Layer 6 of a small transformer language model trained on English Wikipedia (9 layers, counted from 0, width 128).
A neuron's activation on a vector x is SiLU(gate . x) times (in . x), where the dot is the dot product.

Input weights of the MLP neurons that the questions are about. A number n stands for (n - 500) times 0.0011.
n142 gate: 342 313 611 415 269 496 301 726 500 445 542 593 403 643 424 332 616 397 298 546 609 427 371 413 605 496 380 504 587 349 488 526 433 679 640 605 446 388 749 711 483 513 600 377 679 609 410 281 321 462 400 384 679 517 551 656 593 326 224 318 733 266 642 317 252 564 282 277 306 269 591 549 598 403 597 468 417 231 556 401 355 374 635 487 564 657 100 342 625 635 483 746 273 415 342 441 567 509 539 788 491 651 599 423 298 319 544 195 587 550 526 373 235 588 736 538 555 450 577 470 577 601 695 519 628 487 509 500
n164 gate: 468 508 670 374 396 630 496 544 448 555 641 571 308 273 461 568 313 703 408 383 593 400 415 338 257 371 452 352 581 446 485 330 426 460 567 430 407 419 556 335 601 536 516 468 365 684 580 367 476 244 601 751 581 355 460 649 558 645 441 594 304 654 591 309 418 559 183 618 606 357 569 201 409 691 697 492 535 351 272 565 453 605 756 544 472 468 391 526 568 214 670 398 451 492 432 488 469 273 277 492 256 578 369 254 727 351 711 611 367 683 405 571 667 508 516 304 594 314 528 606 568 391 415 413 554 468 413 484
n183 gate: 548 620 288 432 576 377 651 688 654 571 556 536 417 445 436 658 669 661 690 563 288 451 445 385 603 661 424 622 573 671 419 504 302 528 723 717 367 551 617 437 578 712 512 524 468 362 569 544 388 365 320 379 406 455 428 583 359 793 472 528 412 524 446 365 630 408 303 373 341 407 602 500 941 413 544 546 219 638 670 663 412 516 631 647 331 444 320 762 407 446 488 591 283 492 154 258 413 468 545 521 528 378 675 444 559 488 426 399 337 390 604 480 568 623 552 670 258 383 632 611 649 591 687 276 543 532 352 572
n209 gate: 680 589 330 491 626 335 407 609 486 363 416 327 473 650 500 740 689 630 238 421 354 432 671 491 478 742 581 245 203 528 211 397 443 388 615 667 237 617 522 443 701 514 618 603 540 491 631 226 974 682 719 540 723 323 562 323 625 827 620 478 378 540 421 514 341 460 584 641 620 518 532 530 469 412 323 771 422 509 636 630 585 606 463 486 576 327 592 797 523 612 335 331 6 580 590 398 350 675 592 566 405 500 591 392 315 416 706 319 623 627 361 629 675 473 487 487 668 609 464 527 608 474 382 731 570 730 460 589
n260 gate: 582 668 552 646 543 677 367 812 491 347 270 295 590 347 766 413 439 552 735 496 465 430 723 668 483 779 500 496 611 473 537 221 462 534 337 712 682 554 535 513 632 706 355 384 685 555 608 628 547 500 289 721 610 184 491 201 513 446 586 530 486 509 95 817 398 242 610 517 410 483 544 475 591 500 628 431 416 610 478 333 401 475 381 285 418 607 458 383 317 616 414 504 500 624 613 338 521 785 628 486 609 326 437 457 704 526 610 575 504 492 388 427 314 640 491 500 487 176 629 324 643 729 772 453 596 348 358 702
n388 gate: 461 454 518 308 396 548 624 398 717 567 620 444 500 669 259 670 550 375 460 440 442 435 510 628 549 567 400 609 569 519 459 518 539 443 493 542 388 490 532 771 453 718 475 489 368 732 504 602 411 447 814 489 528 525 350 235 441 332 507 404 451 596 362 493 388 578 662 630 528 457 729 414 407 651 305 476 462 658 651 486 689 472 628 565 514 631 430 274 558 692 635 642 372 511 511 405 360 224 562 402 493 539 521 371 366 302 712 621 609 535 457 557 342 317 374 606 422 573 346 408 489 574 235 649 583 496 504 447
n406 gate: 428 368 540 603 520 496 480 476 314 547 694 583 622 382 492 658 528 360 266 425 553 258 508 394 291 265 588 331 363 654 658 408 709 468 583 225 418 582 484 705 590 752 561 504 640 587 653 591 368 571 520 629 715 431 412 603 438 258 568 492 295 381 271 333 453 592 402 614 385 440 305 431 488 555 678 511 395 764 524 666 528 406 480 480 476 690 410 544 496 427 405 532 557 698 392 484 614 400 602 542 468 775 512 348 516 524 414 442 606 555 548 480 668 429 516 409 765 352 244 357 576 284 313 307 647 782 476 858
n421 gate: 300 453 449 233 656 426 666 408 393 743 579 679 428 604 385 489 536 489 248 471 345 456 319 422 496 532 613 600 628 477 566 533 711 359 464 304 464 539 478 665 740 518 629 442 493 818 303 522 413 396 500 420 351 482 609 396 564 686 543 353 321 402 375 563 707 594 557 471 324 376 633 269 692 493 568 466 574 464 449 609 533 350 444 289 442 381 553 405 606 420 666 543 367 475 540 611 614 536 763 473 423 425 504 540 539 314 504 476 382 578 351 608 576 450 340 525 525 217 504 374 617 393 360 281 504 500 518 543
n428 gate: 310 622 441 516 433 488 210 500 240 484 586 356 578 317 488 400 690 341 448 609 492 373 612 351 484 581 591 682 475 582 656 410 181 512 430 578 349 473 417 371 633 548 444 386 689 582 417 718 504 524 617 329 500 624 276 539 820 558 445 551 504 504 134 496 655 488 617 629 578 559 348 473 634 554 418 564 292 407 428 737 539 582 654 206 385 418 481 788 528 508 586 570 484 535 373 617 426 488 423 796 528 578 527 496 414 539 637 477 199 713 417 359 334 403 619 562 387 631 326 335 191 481 356 569 404 476 370 590
n440 gate: 309 385 389 670 612 793 465 318 673 512 351 264 747 673 547 295 480 420 536 449 378 247 558 455 328 605 468 707 777 268 527 623 614 552 453 496 488 500 392 410 715 468 346 706 508 570 540 441 289 603 415 592 523 322 460 319 529 537 563 630 183 373 492 492 437 595 559 582 449 492 585 546 405 426 559 602 396 551 291 673 662 535 533 476 424 543 457 600 560 546 488 733 650 606 540 449 773 452 756 383 748 617 512 373 222 641 691 481 557 668 452 295 392 449 420 826 421 636 480 563 668 488 419 474 766 608 532 548
n465 gate: 561 211 440 306 452 371 341 597 277 645 389 530 393 334 285 238 413 517 609 504 456 491 635 540 773 496 682 296 569 590 529 621 334 396 268 364 458 559 452 316 531 592 698 186 819 768 539 333 561 255 677 635 399 425 418 410 303 541 216 466 749 642 545 443 645 646 487 432 239 457 232 608 699 177 359 393 546 538 369 324 448 304 336 496 669 333 563 637 483 363 367 406 562 316 565 389 534 257 699 591 522 602 513 604 513 389 672 475 377 636 720 560 374 594 300 577 744 428 599 569 474 645 482 562 504 583 315 422
n505 gate: 408 359 334 496 450 241 397 525 618 618 414 500 426 733 648 332 438 467 333 569 631 458 301 695 786 720 388 476 300 707 488 479 496 446 286 537 269 504 396 750 470 606 652 376 392 631 325 254 546 710 487 158 403 492 574 537 616 530 665 430 396 645 790 589 459 471 398 541 537 292 647 300 633 467 352 559 532 451 571 343 512 476 466 280 637 570 208 459 429 612 508 586 636 710 492 566 341 384 466 706 550 537 472 276 279 574 699 192 458 606 322 257 392 496 408 410 475 480 222 471 504 586 420 455 637 755 430 372
n142 in: 549 359 403 379 437 455 447 678 756 447 562 663 577 385 500 436 617 832 681 586 322 544 566 713 648 381 632 681 406 551 898 544 414 422 365 567 205 505 476 562 500 416 342 452 645 251 236 404 316 327 307 690 386 495 21 615 616 297 432 543 332 519 662 505 419 379 490 414 466 544 288 439 442 538 346 417 850 519 422 350 471 581 406 554 524 621 453 400 265 761 486 259 232 654 710 553 290 743 520 269 588 815 693 519 601 150 311 388 382 347 646 500 305 385 105 850 558 192 345 461 754 510 559 463 604 681 635 408
n164 in: 258 395 500 590 557 446 451 389 580 315 556 504 522 548 616 496 534 602 413 556 504 659 548 669 452 541 526 511 363 386 326 380 363 684 213 589 651 533 405 593 485 550 458 451 451 341 561 530 688 395 331 428 276 611 583 440 504 276 556 642 468 241 504 558 448 654 511 474 522 387 431 616 470 333 381 664 522 726 322 292 369 507 562 500 440 422 393 729 318 623 631 448 642 351 500 634 441 183 588 766 595 496 558 402 415 708 289 402 653 677 489 261 372 511 738 556 359 577 451 567 326 548 550 558 493 807 354 369
n183 in: 560 593 322 393 671 569 577 685 470 441 379 496 629 709 692 492 481 653 755 548 477 567 605 675 394 431 552 533 365 593 418 522 394 626 474 617 547 500 380 577 689 477 617 493 463 368 365 375 444 747 538 440 449 594 522 504 519 570 707 507 714 404 419 428 635 285 401 651 548 437 625 364 619 456 555 627 410 654 511 651 341 474 508 337 489 625 395 711 545 232 533 555 466 485 269 548 409 206 698 524 575 365 561 481 390 720 367 425 485 376 166 386 280 566 481 408 206 754 493 544 582 427 432 455 341 586 385 415
n209 in: 537 231 372 495 789 495 582 379 398 257 559 450 482 482 600 611 221 312 744 779 528 675 478 477 523 482 596 258 314 405 557 677 374 559 446 419 800 571 569 680 426 514 681 259 459 540 716 509 253 364 262 550 598 528 482 324 320 381 495 577 337 486 714 491 460 596 504 396 730 569 161 363 240 639 980 340 789 630 459 438 427 302 813 421 386 536 603 749 491 417 545 636 481 314 376 554 729 271 304 201 698 397 695 509 676 532 411 297 240 599 509 459 560 532 266 658 631 371 395 527 578 500 560 430 540 684 532 477
n260 in: 433 370 622 559 476 561 394 351 344 251 277 457 629 520 512 572 377 508 560 286 423 632 712 423 332 419 563 845 449 553 721 528 274 690 543 438 306 377 468 621 500 786 508 532 338 605 468 301 484 680 565 619 612 384 303 559 533 384 834 735 434 524 624 488 333 409 356 555 527 556 600 344 536 589 496 500 288 453 524 557 606 306 545 391 536 367 508 461 532 606 704 394 718 845 639 406 589 393 500 521 655 465 346 500 671 512 423 592 504 446 417 653 448 375 667 640 492 515 318 684 222 313 608 387 331 564 547 563
n388 in: 673 297 469 508 696 433 249 414 597 481 686 409 439 349 447 771 101 588 508 549 445 423 522 551 360 492 550 617 508 632 352 821 602 297 477 583 590 269 515 455 215 453 305 344 500 217 408 648 626 371 465 438 586 621 447 530 484 568 542 420 472 531 732 610 349 466 247 413 398 473 368 441 308 613 397 395 444 376 492 578 550 553 657 500 446 603 489 525 458 518 458 458 332 622 454 390 357 577 496 383 504 530 388 389 153 470 598 448 496 383 584 546 446 549 435 451 640 582 619 743 300 379 519 378 522 585 489 153
n406 in: 537 591 541 533 712 636 537 652 454 569 451 623 590 300 196 659 479 417 383 516 310 675 577 365 439 476 492 240 389 534 660 323 537 397 713 435 492 472 517 745 626 580 631 512 739 549 433 369 450 488 284 666 528 328 455 185 680 401 570 639 413 624 616 344 471 496 186 414 389 429 277 316 272 492 397 578 476 476 266 540 314 227 636 593 259 484 577 482 475 420 665 406 686 833 338 443 565 425 470 400 300 695 713 330 533 565 386 552 403 569 595 397 479 610 379 353 312 193 583 619 471 524 483 328 600 442 607 743
n421 in: 576 576 481 421 477 756 331 427 369 575 725 586 601 406 530 531 462 409 664 317 589 531 307 182 194 504 702 760 451 299 496 610 392 386 617 541 496 548 538 530 423 477 508 372 390 310 447 639 549 617 531 595 604 550 492 673 425 607 700 530 448 394 417 380 530 451 563 710 395 511 573 507 333 593 417 249 297 425 477 203 334 578 380 253 352 342 463 492 427 544 361 481 701 594 568 459 630 325 477 448 206 548 507 428 272 552 554 441 296 459 439 402 352 444 405 425 432 359 773 714 401 470 527 442 460 458 523 640
n428 in: 595 508 705 657 559 565 390 512 680 337 371 281 359 508 559 492 401 385 628 434 516 452 554 488 220 578 516 725 348 241 523 413 769 709 629 155 419 607 667 617 762 456 480 374 303 512 424 641 646 512 492 401 438 384 532 457 541 467 386 296 417 437 529 407 531 390 535 480 477 599 432 386 259 411 347 414 604 496 308 339 571 426 435 476 488 445 396 543 536 565 311 696 653 720 833 453 481 326 476 479 779 842 527 603 368 703 658 584 396 473 646 610 540 527 532 637 351 573 441 433 349 333 424 660 653 695 559 398
n440 in: 719 618 422 345 452 515 518 504 331 642 452 357 430 471 588 421 389 351 463 602 432 631 605 466 332 391 485 551 548 419 546 725 405 437 698 300 152 284 563 452 319 587 523 537 312 609 507 420 556 595 560 560 623 274 448 797 654 655 390 474 512 518 380 757 249 448 584 577 416 515 289 614 563 649 489 528 482 478 414 425 489 504 542 519 396 426 522 629 724 582 754 401 511 500 418 511 584 474 674 285 563 525 468 474 580 335 504 604 357 355 526 202 611 544 619 533 672 254 618 452 448 671 417 735 443 343 577 581
n465 in: 199 773 531 509 374 606 171 610 187 487 518 850 287 363 451 749 504 329 423 641 400 387 500 450 500 860 572 364 514 407 578 491 725 607 496 430 456 648 428 602 550 409 619 156 536 416 401 407 684 380 441 450 601 577 652 673 374 523 491 407 444 451 626 527 240 670 372 411 456 374 536 491 168 429 376 207 487 650 450 262 308 306 537 587 482 718 307 676 279 565 246 518 344 536 244 225 540 249 610 500 590 601 713 652 398 434 422 569 796 469 648 509 419 699 379 496 606 719 599 362 415 645 568 279 400 523 464 580
n505 in: 483 440 470 302 539 411 363 650 303 594 372 333 577 479 625 548 374 318 500 479 478 347 441 814 572 496 157 449 532 783 625 552 283 526 496 377 635 655 578 922 663 738 350 431 448 645 370 662 720 436 266 422 424 412 457 577 334 586 573 389 455 741 806 421 385 694 470 521 342 491 408 496 612 504 341 549 534 440 343 375 522 236 580 438 617 401 188 396 478 591 526 114 571 461 470 752 381 340 451 532 657 411 466 448 798 628 650 287 579 615 582 560 405 334 322 645 483 589 409 539 630 704 316 775 529 339 625 668

Each question shows a token from some text and the vector x that enters the MLP there. A number n stands for (n - 500) times 0.008.

"|": 547 449 554 548 366 381 646 411 421 569 422 435 499 549 509 382 582 529 389 463 594 426 562 475 552 530 512 483 650 647 472 436 452 602 406 452 511 519 593 468 442 468 551 611 428 412 489 612 416 488 585 532 514 408 433 643 313 276 395 443 379 613 636 401 537 483 495 313 533 506 578 405 498 542 569 542 551 485 587 531 472 416 471 405 564 510 515 896 511 470 522 419 517 566 668 514 536 514 645 390 452 443 535 494 508 482 563 494 431 601 430 450 401 457 526 416 451 611 560 516 507 569 617 253 537 372 636 473
The two highest activations, in order: n388, n428

"ai": 472 564 544 507 552 482 496 372 620 597 567 611 466 448 474 482 258 613 494 370 610 540 480 572 533 518 375 431 553 321 468 505 423 411 305 502 523 667 369 521 431 515 440 686 676 487 518 573 690 530 468 561 591 578 602 469 638 430 510 329 470 459 474 481 685 559 408 550 521 596 428 610 551 729 539 490 526 447 486 336 495 422 629 503 588 306 406 840 429 664 596 517 714 567 460 626 441 383 381 370 621 579 591 500 545 519 468 556 677 447 529 323 599 414 416 574 449 419 613 660 385 628 419 474 450 567 551 479
Which of these neurons fires most? n164

" outside": 664 297 500 717 485 728 543 512 454 439 449 432 337 463 381 497 546 445 566 449 470 349 429 637 570 355 419 469 670 559 514 599 569 517 461 576 410 502 591 364 529 500 501 435 367 512 499 460 465 540 289 513 497 409 439 475 374 304 425 446 372 635 620 404 525 369 518 444 480 521 377 561 481 327 620 398 519 482 554 474 695 678 350 521 675 551 395 692 610 543 253 480 687 669 515 512 605 679 470 363 411 501 454 518 661 588 548 621 544 370 317 353 536 636 550 573 587 519 479 446 443 532 418 254 433 483 508 446
The two highest activations, in order: n260, n164

" fast": 523 305 393 430 457 482 574 568 530 520 539 554 479 510 520 668 501 476 445 365 431 353 512 450 652 329 563 634 616 463 579 406 590 423 405 497 335 450 464 546 618 551 479 233 403 588 620 473 508 554 584 514 446 593 566 669 477 327 402 518 320 498 400 563 638 652 492 515 468 608 611 435 463 584 684 471 372 493 549 513 504 749 447 423 526 468 367 763 680 412 444 435 558 466 384 312 432 524 576 365 601 521 442 525 599 456 298 582 556 554 268 541 566 432 584 520 396 488 509 467 447 448 464 255 435 376 563 457
Which neuron fires most, and how strongly? n183, at about 1.3

" because": 466 555 362 634 498 435 627 506 443 486 356 472 565 463 384 659 576 472 449 490 525 313 459 422 552 414 503 524 604 518 531 425 431 551 417 396 495 569 520 534 557 523 470 609 343 391 415 609 478 522 567 575 488 535 404 562 436 430 454 548 390 617 521 373 442 477 436 396 547 597 503 591 583 427 579 517 381 569 410 424 455 532 348 412 560 521 486 920 645 457 413 380 451 576 430 462 501 503 657 415 492 551 517 419 561 486 547 529 564 547 482 494 466 518 543 455 594 480 526 632 474 492 528 219 541 379 642 481
Which of these neurons fires most? n406

" York": 366 469 478 472 367 497 492 101 506 428 478 498 464 330 544 607 601 524 420 441 592 452 456 559 485 338 632 450 541 374 365 456 431 431 508 441 477 615 491 558 313 492 371 506 425 534 594 398 682 455 302 536 571 551 522 555 599 396 467 406 404 467 511 525 570 467 567 435 579 447 455 288 293 543 528 601 521 541 468 467 441 301 474 437 510 354 515 744 388 394 602 431 526 512 417 737 392 631 478 432 449 481 534 637 494 464 443 598 688 404 375 491 406 752 432 542 433 537 511 648 503 323 293 309 553 514 507 471
The two highest activations, in order: n164, n406

"ric": 609 370 504 507 655 590 412 715 751 392 469 642 407 451 494 467 533 476 582 640 420 493 666 613 552 550 532 646 470 385 416 456 320 472 446 625 403 605 429 542 624 583 536 546 390 513 469 518 512 469 516 609 615 419 592 437 473 360 473 609 442 534 495 512 445 514 365 523 502 623 508 568 601 695 422 489 438 436 513 501 505 423 470 247 419 552 427 810 395 500 508 585 566 769 590 478 527 444 585 354 491 478 586 720 685 490 482 450 623 370 374 464 555 455 451 479 409 374 471 560 330 316 448 367 265 570 518 521
Which neuron fires most, and how strongly? n260, at about 11

" |": 451 354 654 588 501 376 653 334 680 542 471 485 571 514 540 493 552 531 352 486 564 450 488 638 532 510 413 534 648 512 493 524 469 460 472 635 426 571 555 535 569 478 547 574 495 452 536 591 446 458 540 390 523 589 377 547 361 468 462 468 327 521 752 526 646 573 477 399 555 637 516 403 378 558 549 442 538 456 588 504 609 449 424 330 615 451 510 830 652 557 502 483 463 640 686 428 482 534 605 280 545 409 546 469 492 487 543 543 608 487 366 375 499 483 516 344 505 578 587 612 338 576 606 343 542 505 676 334
Which of these neurons fires most? n388

"\n": 598 472 551 520 482 384 605 536 302 564 491 470 493 636 489 473 574 566 394 493 611 523 527 484 605 526 591 432 672 642 493 460 576 615 384 461 538 527 591 534 400 426 532 580 490 314 562 650 483 475 559 536 532 399 390 569 328 308 373 503 359 569 552 368 559 543 596 269 567 528 578 461 441 544 575 552 466 464 551 518 439 490 397 446 539 370 512 875 542 527 526 406 453 612 639 447 435 522 650 322 468 400 541 512 540 438 522 505 461 562 280 490 366 499 571 584 417 584 490 505 462 508 585 358 571 357 596 395
Which three neurons fire most, strongest first? n406, n428, n505

"9": 414 507 359 542 446 405 447 442 485 591 444 497 400 527 648 579 613 478 482 383 551 370 429 555 502 587 482 420 595 499 386 582 550 440 640 395 485 693 578 734 725 602 461 584 580 434 628 490 633 486 562 408 601 643 426 567 374 287 416 309 404 347 440 562 507 409 535 430 611 644 450 570 420 539 691 445 586 456 400 353 526 321 715 689 418 401 703 710 434 591 536 301 530 652 437 518 383 561 536 496 582 513 603 412 512 541 685 518 573 405 402 493 456 735 518 597 628 505 419 638 669 423 600 336 436 336 497 562
The two highest activations, in order: n209, n406

",": 520 431 536 535 412 414 582 297 578 471 436 509 478 502 415 480 572 520 382 475 587 434 467 575 482 546 478 573 659 591 514 358 430 464 463 457 481 354 610 594 436 532 443 643 453 394 510 619 423 433 639 478 574 562 446 512 399 364 521 468 341 569 613 389 480 483 505 302 461 525 552 448 511 574 566 456 563 504 540 516 504 550 527 443 536 428 467 872 572 462 489 464 407 598 502 525 468 539 573 331 526 542 603 416 493 395 555 448 518 546 412 435 493 483 500 468 493 540 536 675 447 472 581 150 529 469 567 423
Which of these neurons fires most? n388

" ": 499 412 632 563 419 436 580 372 572 538 437 520 514 602 415 364 699 611 348 477 571 545 552 498 610 515 515 397 737 603 453 428 441 553 490 456 456 467 590 513 477 611 536 483 404 234 517 529 528 496 646 523 541 509 355 501 267 327 396 488 349 622 555 430 643 524 619 269 581 536 477 520 346 511 512 473 418 356 488 498 462 506 569 484 514 440 538 820 551 520 498 500 622 609 593 467 504 533 600 339 445 344 591 515 455 622 314 481 487 416 416 456 413 413 486 502 572 520 621 599 528 513 513 368 502 289 509 362
The two highest activations, in order: n505, n428

"ci": 524 364 497 531 506 307 569 350 405 581 570 516 511 623 436 400 555 433 381 545 514 592 569 500 773 571 590 515 659 592 475 439 388 540 386 456 538 404 494 475 648 478 462 646 344 348 509 475 498 618 424 489 677 503 532 544 365 475 273 463 384 591 455 441 537 577 503 419 548 489 608 492 547 711 516 514 647 490 596 427 463 478 584 387 517 603 414 766 441 367 507 529 616 605 456 622 412 402 678 259 390 526 516 466 709 415 429 605 697 449 465 375 584 635 352 615 566 520 585 754 615 513 620 413 582 462 656 449
Which of these neurons fires most? n428

" Gor": 463 400 439 461 393 386 408 251 365 599 568 366 436 242 413 427 471 343 470 585 605 386 583 551 579 495 538 658 477 612 654 549 508 306 347 617 559 412 377 668 426 518 486 657 426 490 321 427 528 678 441 403 551 375 584 452 476 417 541 374 516 379 630 536 415 508 640 580 602 503 761 508 417 439 384 425 492 667 535 457 622 438 715 438 420 604 571 703 474 658 498 504 746 514 462 549 538 455 487 340 466 440 687 523 522 420 246 570 536 508 545 368 545 645 498 430 589 420 545 512 533 417 447 599 577 355 364 652
The two highest activations, in order: n505, n440

" def": 609 414 428 484 470 442 619 346 585 559 389 637 540 650 514 628 572 407 482 396 554 299 597 757 551 471 497 546 491 292 370 475 396 607 374 472 593 514 692 475 612 555 366 491 369 596 376 489 498 563 382 471 566 254 488 482 476 371 334 453 409 392 420 490 394 611 465 476 431 364 512 381 425 408 533 587 462 459 433 381 450 667 428 182 492 514 399 546 574 648 627 425 590 513 506 420 268 584 522 384 380 565 449 864 583 531 441 655 466 534 517 414 560 654 500 324 379 587 368 484 542 368 484 278 684 639 545 439
Which of these neurons fires most? n260

" K": 579 462 434 463 515 605 557 217 482 472 487 438 547 609 568 506 513 546 511 561 496 492 548 600 598 413 456 377 846 449 433 566 415 486 391 599 336 411 428 496 520 545 421 457 422 456 590 643 324 601 602 600 527 510 564 441 275 420 453 576 445 664 564 532 529 511 439 253 558 606 537 472 176 511 234 599 374 438 420 422 427 407 449 412 551 566 533 766 488 465 451 487 664 567 575 526 453 456 559 277 612 473 484 553 469 620 337 530 480 423 511 605 523 607 602 431 528 509 450 562 452 534 330 515 630 416 418 618
The two highest activations, in order: n440, n388

" Yo": 531 682 454 571 420 500 273 357 386 543 592 365 277 409 546 506 572 489 535 420 632 429 457 554 534 497 479 665 481 473 393 550 567 369 428 510 534 488 313 481 477 428 357 648 592 678 410 549 585 539 558 594 569 502 639 641 494 323 607 319 390 599 599 531 435 396 563 429 482 530 577 620 480 461 218 516 442 536 438 549 547 425 653 428 590 372 557 768 462 647 563 475 841 632 488 621 679 320 287 469 638 557 612 497 449 530 382 532 481 480 521 495 575 593 565 619 547 528 614 532 356 481 436 545 570 348 461 619
Which of these neurons fires most? n428

"1": 382 328 434 606 318 360 392 357 516 492 483 433 432 467 746 445 670 633 338 450 639 255 402 548 581 580 490 490 645 603 363 520 560 457 638 436 462 551 545 662 616 459 408 669 633 382 558 511 606 393 553 433 459 671 521 528 373 381 412 190 303 387 506 557 495 299 596 441 594 593 501 655 374 433 594 405 475 509 511 284 538 536 756 732 432 510 606 610 493 521 436 462 680 584 415 554 338 567 530 460 439 499 566 513 595 489 644 549 428 419 430 487 408 590 562 650 546 449 429 571 643 498 530 292 526 382 544 488
Which of these neurons fires most? n142

"b": 641 355 482 424 447 326 467 317 594 502 439 531 447 460 456 682 488 340 592 464 363 388 461 325 498 635 403 568 571 336 368 445 298 311 486 507 580 429 645 528 575 645 502 649 726 312 566 427 426 501 441 459 276 591 394 462 433 498 576 624 505 514 471 502 477 579 327 512 650 668 382 534 583 515 484 348 599 580 564 519 677 454 612 537 415 518 333 659 463 194 587 435 446 392 578 488 255 519 378 485 430 630 533 536 453 473 600 350 575 390 457 309 648 527 705 524 350 368 650 720 574 371 466 497 485 696 447 422
Which three neurons fire most, strongest first? n164, n209, n183

" broadcast": 497 665 534 540 437 580 669 408 688 539 501 449 483 504 564 509 444 436 461 344 506 542 597 685 551 312 370 368 505 571 488 490 457 479 602 429 551 611 526 476 648 426 684 456 505 546 458 478 563 565 362 590 458 445 563 450 329 300 395 305 477 589 395 526 740 636 486 483 609 615 428 686 376 728 379 579 620 551 484 480 368 549 124 462 572 422 483 715 462 455 586 552 558 678 529 555 436 460 524 389 386 351 411 668 560 462 456 462 558 497 491 480 570 502 482 407 444 288 579 387 318 418 516 278 512 479 413 388
Which of these neurons fires most? n388

" First": 400 419 531 595 312 568 734 292 453 560 440 496 379 491 548 661 422 384 491 436 496 338 563 680 396 497 483 450 540 546 569 490 434 499 520 620 548 705 415 514 534 289 477 575 381 511 509 546 573 822 440 519 522 444 610 557 311 350 466 409 326 575 571 494 551 476 611 420 546 456 438 484 267 587 406 430 453 566 382 477 471 516 417 449 429 379 579 732 551 551 513 492 558 455 527 517 491 490 650 482 397 510 368 650 625 487 366 448 362 403 343 562 748 442 559 539 393 542 625 436 460 429 429 256 421 481 554 521
Which of these neurons fires most? n421

"shi": 440 572 365 457 372 346 535 304 531 748 654 446 581 526 636 594 369 444 485 418 566 568 355 548 431 530 519 682 504 460 456 480 383 442 596 408 469 525 506 612 550 446 427 707 504 448 464 505 664 530 361 353 574 584 654 523 528 322 402 369 496 577 641 530 498 469 444 269 452 586 539 799 627 573 509 399 621 392 342 561 572 469 552 682 412 305 447 753 609 631 472 564 549 316 502 525 581 462 358 345 497 440 662 380 492 536 492 465 638 618 437 516 563 643 616 533 516 301 668 668 550 483 475 523 625 446 389 476
Which of these neurons fires most? n440

"ter": 561 475 407 393 635 493 692 432 618 456 464 483 453 367 506 532 533 546 345 515 581 474 594 762 559 510 391 481 643 471 612 424 370 464 370 706 501 584 370 426 530 481 559 623 451 487 544 532 468 486 375 621 642 413 509 478 449 384 288 634 503 405 472 576 388 358 399 497 533 433 406 567 445 501 567 292 359 413 546 544 282 547 366 650 459 352 398 759 583 529 450 431 617 731 582 445 429 608 543 411 549 378 528 546 698 433 303 581 629 493 309 537 569 572 546 334 423 504 511 524 608 435 426 315 457 432 552 369
The two highest activations, in order: n260, n183

"e": 401 557 515 546 176 642 619 336 510 602 719 498 499 402 577 310 523 567 501 332 376 543 554 567 420 466 501 517 419 391 642 703 632 588 348 554 634 672 407 519 548 469 626 505 499 610 454 374 776 674 462 525 370 643 586 562 382 390 507 457 513 345 472 670 589 535 662 456 506 445 474 462 510 497 432 329 399 372 461 323 593 561 492 324 638 434 560 618 379 534 603 673 719 574 505 510 458 453 374 325 397 647 413 394 452 402 453 355 610 635 433 539 719 465 435 554 691 498 495 382 513 536 520 321 396 486 545 515
Which of these neurons fires most? n421

" an": 557 451 500 531 428 611 529 492 500 510 444 513 394 409 575 485 538 398 492 447 390 386 442 466 490 458 343 438 599 458 500 443 375 553 496 630 435 415 587 365 610 599 567 541 394 521 595 502 425 663 531 495 583 493 467 630 694 333 569 509 339 578 491 540 590 397 544 491 637 416 447 560 409 726 570 694 471 325 493 679 437 549 435 288 457 464 576 677 527 525 593 449 425 453 524 554 526 628 593 255 498 419 509 634 664 527 448 656 389 543 530 371 604 568 407 488 437 553 415 595 231 461 418 149 352 382 663 601
Which neuron fires most, and how strongly? n440, at about 1.1

" them": 504 434 415 519 642 455 488 348 661 525 520 622 374 419 427 574 555 422 434 477 520 360 478 531 472 372 471 599 451 494 441 393 539 487 417 361 515 410 487 391 597 429 565 538 445 573 619 398 521 560 574 503 380 536 539 544 524 452 555 517 531 415 424 293 478 599 449 497 503 460 580 583 407 603 571 371 384 500 510 494 532 477 432 300 483 350 497 917 660 534 440 417 517 430 519 582 560 540 533 339 519 476 722 586 676 447 607 427 676 529 464 571 523 534 519 431 459 518 449 454 555 451 510 331 701 489 498 373
Which neuron fires most, and how strongly? n209, at about 1.4

" (": 515 476 508 522 461 402 534 268 757 770 502 450 596 484 649 508 444 580 480 427 571 580 531 621 390 333 441 368 532 676 438 380 573 522 484 494 491 444 449 535 403 520 561 602 395 411 477 601 570 493 598 495 480 566 423 467 315 375 375 433 352 458 558 304 606 533 690 247 541 483 541 517 452 388 510 273 342 609 555 418 460 404 351 392 439 436 575 726 494 562 672 434 412 637 577 494 390 545 443 575 617 444 535 514 516 368 274 514 499 618 465 456 534 464 500 523 621 428 595 654 421 572 410 240 525 348 522 495
Which neuron fires most, and how strongly? n428, at about 0.21

"J": 553 505 462 509 460 442 630 221 543 517 583 512 374 564 725 557 368 593 428 386 755 367 340 641 527 507 549 488 560 382 383 431 431 664 315 374 384 445 377 437 597 679 427 538 587 529 564 545 608 473 664 537 640 467 749 361 384 399 493 476 410 386 507 551 422 549 570 360 431 493 650 575 434 525 415 481 423 536 226 357 325 517 550 698 474 308 513 745 384 683 459 516 696 403 485 598 374 552 396 568 559 510 520 476 439 559 489 492 481 507 556 598 643 575 540 524 434 519 588 553 364 486 482 508 756 516 515 537
Which three neurons fire most, strongest first? n164, n142, n183

" \"": 518 586 502 438 501 361 637 372 544 613 371 460 562 586 547 533 617 432 495 498 633 557 524 623 626 535 476 331 538 578 447 358 584 536 340 460 561 456 569 497 504 585 499 531 231 341 542 520 516 480 520 508 447 401 472 668 360 305 455 425 395 530 492 479 448 586 608 352 457 490 520 527 336 368 521 515 357 507 618 493 489 515 424 352 530 499 563 799 538 501 610 495 505 638 620 466 473 500 581 440 474 483 580 585 571 500 252 473 409 547 418 532 493 509 669 692 473 600 543 520 554 540 620 213 576 500 755 493
Which three neurons fire most, strongest first? n388, n183, n421

" Ar": 464 518 483 545 478 469 504 283 547 531 503 432 471 350 307 477 594 454 442 406 551 444 492 582 481 460 388 610 484 396 481 639 403 258 406 698 569 376 371 589 442 625 420 659 462 432 441 426 597 511 636 448 641 367 613 406 317 387 403 378 429 440 594 488 627 342 543 437 499 470 572 700 253 507 398 459 447 618 393 306 633 445 756 446 551 491 633 727 305 527 668 550 681 679 591 447 481 408 545 348 509 541 480 604 651 520 540 604 518 453 507 276 712 458 511 607 469 532 495 633 405 593 470 558 366 597 407 532
Which three neurons fire most, strongest first? n388, n440, n183